Layer 2 of a small transformer language model trained on English Wikipedia (11 layers, counted from 0, width 96).
A neuron adds its activation times its output weights to the MLP's output. To switch it off is to set its activation to zero at one token and run the rest of the model.

Output weights of the MLP neurons that the questions are about. A number n stands for (n - 500) times 0.00081.
n13: 507 539 489 494 662 498 651 494 523 700 445 482 543 642 480 480 525 494 631 448 443 515 430 597 515 370 569 462 412 289 601 500 405 326 524 392 511 492 608 416 573 508 450 470 485 280 531 657 491 506 590 523 582 556 532 415 417 431 577 523 433 540 508 563 490 346 657 441 474 660 707 438 633 512 521 630 415 495 743 554 366 576 489 351 402 437 599 549 492 325 632 600 309 503 382 432
n25: 573 446 397 439 639 528 412 595 551 515 545 471 568 537 459 514 479 566 406 560 605 517 713 371 639 505 528 591 621 477 389 382 579 523 687 424 502 492 480 568 396 550 518 316 753 533 443 447 714 519 463 582 542 429 453 650 598 493 414 593 359 578 544 487 416 530 364 332 449 588 318 576 473 425 473 485 564 500 385 445 445 614 439 505 584 400 423 303 630 454 650 500 491 397 430 542
n58: 525 474 471 558 383 475 474 323 505 495 548 524 493 530 436 556 596 341 593 374 437 527 451 593 480 416 649 519 441 766 353 445 671 607 562 585 493 320 599 452 675 514 564 421 559 497 398 500 478 581 461 606 649 617 427 475 400 588 483 446 494 475 462 479 484 327 483 500 657 581 530 533 683 449 391 547 430 447 516 569 529 614 442 349 520 636 666 401 712 489 305 418 441 340 584 347
n64: 698 476 402 504 456 515 442 388 475 452 544 507 320 540 379 711 427 383 618 410 599 311 479 483 431 273 529 595 389 574 460 612 447 804 490 688 480 667 442 611 455 360 558 526 443 396 538 557 627 339 699 394 434 548 479 456 308 422 361 629 582 218 509 745 410 599 696 565 486 416 440 369 398 663 317 466 450 532 675 445 556 550 527 441 575 535 655 653 486 565 273 553 599 619 526 556
n68: 528 419 446 428 529 515 432 196 389 565 560 415 509 390 633 593 431 452 475 396 604 608 468 480 454 523 588 424 213 469 625 508 562 665 614 744 511 714 306 618 494 403 486 410 488 627 428 430 557 460 497 382 452 485 506 566 522 399 364 458 297 472 398 519 546 470 554 509 588 500 371 489 574 644 599 492 446 454 516 491 260 661 664 570 593 521 492 586 619 514 488 551 487 409 428 427
n90: 558 462 658 372 437 440 406 364 463 510 527 559 503 601 475 504 495 505 414 486 544 509 582 580 517 533 607 544 692 579 372 389 431 498 522 448 582 496 576 473 372 579 535 404 494 511 508 521 607 514 459 610 433 475 421 552 507 458 492 528 504 478 519 441 567 502 434 507 480 473 556 530 535 452 509 540 406 342 653 424 506 574 492 480 381 602 424 406 581 512 587 399 478 509 500 502
n152: 516 296 458 428 411 565 384 618 567 615 492 500 500 440 461 426 503 554 490 436 662 486 646 359 682 549 500 545 472 439 382 493 382 547 520 560 572 450 522 621 427 581 367 492 535 461 559 602 500 470 457 430 375 451 619 441 582 502 587 523 438 525 581 519 488 551 165 484 492 584 455 574 506 410 438 394 594 493 388 601 418 547 520 480 554 511 358 400 608 513 442 473 708 318 515 429
n192: 545 509 704 169 775 616 362 629 390 583 607 336 435 360 264 364 564 432 260 476 422 696 710 692 375 369 734 655 639 388 648 285 684 561 437 308 601 314 362 358 199 546 442 576 348 268 467 605 469 654 698 274 532 257 563 597 525 392 327 491 125 709 641 482 83 628 561 535 431 598 539 454 668 735 578 638 467 629 442 691 587 582 767 802 637 679 630 693 325 528 326 244 418 382 423 417
n236: 571 546 726 373 460 397 391 405 356 381 434 753 446 554 344 241 777 506 304 714 376 516 500 220 405 454 437 85 533 677 715 441 570 192 569 708 424 593 727 39 277 706 611 384 255 307 444 401 461 576 625 660 809 619 447 616 522 411 427 634 415 618 625 606 547 567 698 333 25 616 446 465 807 755 910 607 611 514 391 826 411 692 380 123 310 510 546 217 485 582 500 371 672 561 672 759
n319: 541 355 582 414 558 663 573 352 417 577 686 528 510 740 410 631 616 526 480 563 569 500 551 324 667 591 464 449 567 736 537 514 431 456 545 357 498 404 475 642 431 647 544 570 693 545 462 554 419 453 405 469 468 363 527 414 610 435 668 394 389 622 540 352 486 605 410 208 438 410 334 597 546 394 471 546 587 514 385 408 482 427 474 451 553 521 408 343 591 541 554 517 575 401 523 370
n335: 460 505 468 608 624 633 491 444 541 343 693 432 623 570 505 458 361 322 456 528 488 371 572 482 443 429 417 517 564 508 525 597 660 434 475 435 567 542 551 673 471 392 495 506 617 487 595 687 537 525 633 497 610 441 439 528 374 641 469 579 457 515 539 437 450 546 515 432 607 578 349 478 460 440 463 376 293 599 514 518 566 427 460 483 505 518 452 597 472 510 382 597 313 450 576 477

Each question names a token from some text and the token that comes next. It shows the activations a of the neurons there, in the order above. A number n stands for (n - 500) times 0.0029.

Then comes g, the gradient of the next token's log-probability with respect to the MLP's output, scaled to length 1. A neuron's effect is roughly proportional to its activation times (output weights . g). A number n stands for (n - 500) times 0.00088.

"e", then "x"
a: 497 466 532 445 456 442 778 488 499 444 442
g: 721 487 305 460 444 531 435 546 312 479 353 650 397 514 387 617 447 701 614 570 582 577 452 324 481 613 603 583 449 409 503 768 545 571 725 505 282 595 555 338 497 428 240 558 295 543 559 651 491 345 559 518 491 500 402 453 347 392 531 359 317 484 355 469 394 411 581 513 613 500 528 587 269 432 506 495 476 753 587 498 423 424 370 703 577 498 668 410 778 581 447 558 582 429 554 637
Which neuron, switched off, raises the next token's probability most? n64

" h", then "um"
a: 442 615 547 446 442 441 665 447 499 443 474
g: 569 719 373 488 553 476 487 567 417 517 390 630 488 519 423 582 520 442 554 558 699 581 615 530 512 433 344 358 510 466 441 615 526 251 423 500 590 646 416 674 463 506 358 555 612 423 369 352 538 599 570 497 541 344 548 646 561 457 518 474 350 420 457 939 455 682 487 316 455 535 496 410 127 549 587 438 505 213 361 436 606 779 466 672 430 445 452 561 566 358 599 524 442 543 483 528
Which neuron, switched off, lowers the next token's probability most? n25

":", then "\n"
a: 585 453 442 526 447 721 635 496 481 446 460
g: 276 589 635 444 437 700 467 508 472 516 412 689 462 581 523 320 310 455 399 292 427 532 529 467 525 434 577 538 611 286 467 201 366 557 678 485 786 696 486 570 457 650 779 499 562 674 287 456 368 502 441 477 673 329 513 445 541 585 563 365 381 408 523 424 455 491 520 470 500 633 608 313 406 462 523 694 407 546 580 456 718 444 583 541 559 525 623 542 443 391 684 403 381 624 410 458
Which neuron, switched off, lowers the next token's probability most? n90

" was", then " in"
a: 669 442 582 455 447 528 474 500 471 458 441
g: 338 555 351 608 438 781 344 441 467 560 426 370 616 377 535 524 494 486 636 625 574 541 663 400 583 595 508 404 630 593 551 552 376 369 515 476 721 405 597 398 445 673 549 399 555 548 466 550 516 640 695 470 781 553 614 348 294 441 440 362 414 431 426 585 281 425 337 456 534 600 546 488 462 610 693 539 559 358 589 271 404 511 270 609 396 426 652 542 329 275 588 462 656 413 461 641
Which neuron, switched off, lowers the next token's probability most? n13

"h", then "ol"
a: 487 442 778 474 492 455 446 497 442 457 441
g: 354 527 362 652 480 423 463 604 627 390 523 361 410 584 463 324 427 498 531 712 415 524 561 363 587 460 282 479 542 509 617 803 397 663 379 499 551 631 493 555 325 416 492 680 435 472 608 355 363 539 597 309 456 633 387 341 403 503 806 341 482 511 656 500 444 557 544 620 468 440 677 544 557 739 535 428 553 553 359 337 621 602 479 689 315 534 618 564 385 669 439 499 329 497 306 467
Which neuron, switched off, raises the next token's probability most? n58

"u", then "g"
a: 482 451 452 459 469 458 448 460 493 539 537
g: 602 454 545 480 575 683 319 592 361 531 899 523 623 574 599 579 570 503 491 533 587 482 328 552 462 553 549 450 407 394 463 388 407 357 475 370 387 628 607 660 491 551 435 427 605 502 301 443 475 460 695 473 354 508 657 454 448 355 492 355 646 440 553 534 424 354 484 522 464 599 398 605 473 546 808 237 292 702 475 480 598 394 615 347 261 580 407 450 604 400 433 441 520 632 518 741
Which neuron, switched off, lowers the next token's probability most? n58

"e", then ")"
a: 492 475 462 449 491 452 451 489 451 530 520
g: 481 624 506 519 563 706 361 633 538 326 427 491 719 614 280 759 606 445 704 467 466 426 548 266 632 542 551 437 698 624 367 347 592 456 556 606 417 447 482 564 398 519 483 413 662 631 547 594 462 653 556 373 567 245 257 308 615 392 296 432 489 620 565 470 552 655 567 516 538 702 422 462 484 376 400 435 628 215 516 530 477 482 361 608 505 423 356 465 521 639 613 463 475 381 458 433
Which neuron, switched off, raises the next token's probability most? n25

" s", then "oc"
a: 442 879 490 453 480 449 568 445 499 443 509
g: 294 567 310 574 466 799 398 544 414 609 388 721 511 477 309 458 462 634 607 649 459 721 540 332 659 458 449 597 432 734 351 310 640 459 487 478 706 391 434 482 461 589 673 408 571 499 522 523 452 562 457 482 433 505 433 482 396 750 498 335 626 356 594 583 522 682 392 475 504 389 560 438 282 476 686 363 547 317 490 648 372 552 536 279 475 443 381 582 635 417 470 436 542 568 401 637
Which neuron, switched off, lowers the next token's probability most? n25

" at", then " the"
a: 602 446 495 522 772 449 619 448 497 445 451
g: 516 301 442 478 625 619 699 279 320 461 542 649 760 457 581 474 315 594 343 369 655 547 547 512 526 419 415 497 518 568 545 573 537 467 426 598 587 443 290 358 609 657 624 479 375 709 334 528 532 534 531 429 514 554 521 537 608 337 288 680 541 345 361 438 418 569 473 569 504 419 375 617 380 609 595 284 559 563 656 699 486 518 490 525 286 430 604 407 629 751 460 526 251 593 435 401
Which neuron, switched off, lowers the next token's probability most? n68

" O", then "r"
a: 467 673 442 487 449 787 472 473 447 442 451
g: 538 456 467 632 531 417 546 587 523 289 570 546 511 542 360 669 365 791 435 501 552 425 400 307 514 527 505 372 513 457 476 570 469 663 653 686 342 588 590 448 546 348 462 659 492 460 725 660 499 474 527 751 336 530 446 463 401 622 634 704 414 511 208 477 429 374 513 507 481 337 627 618 257 422 395 632 395 639 515 468 547 370 492 589 595 347 424 621 421 250 606 472 624 300 593 461
Which neuron, switched off, raises the next token's probability most? n90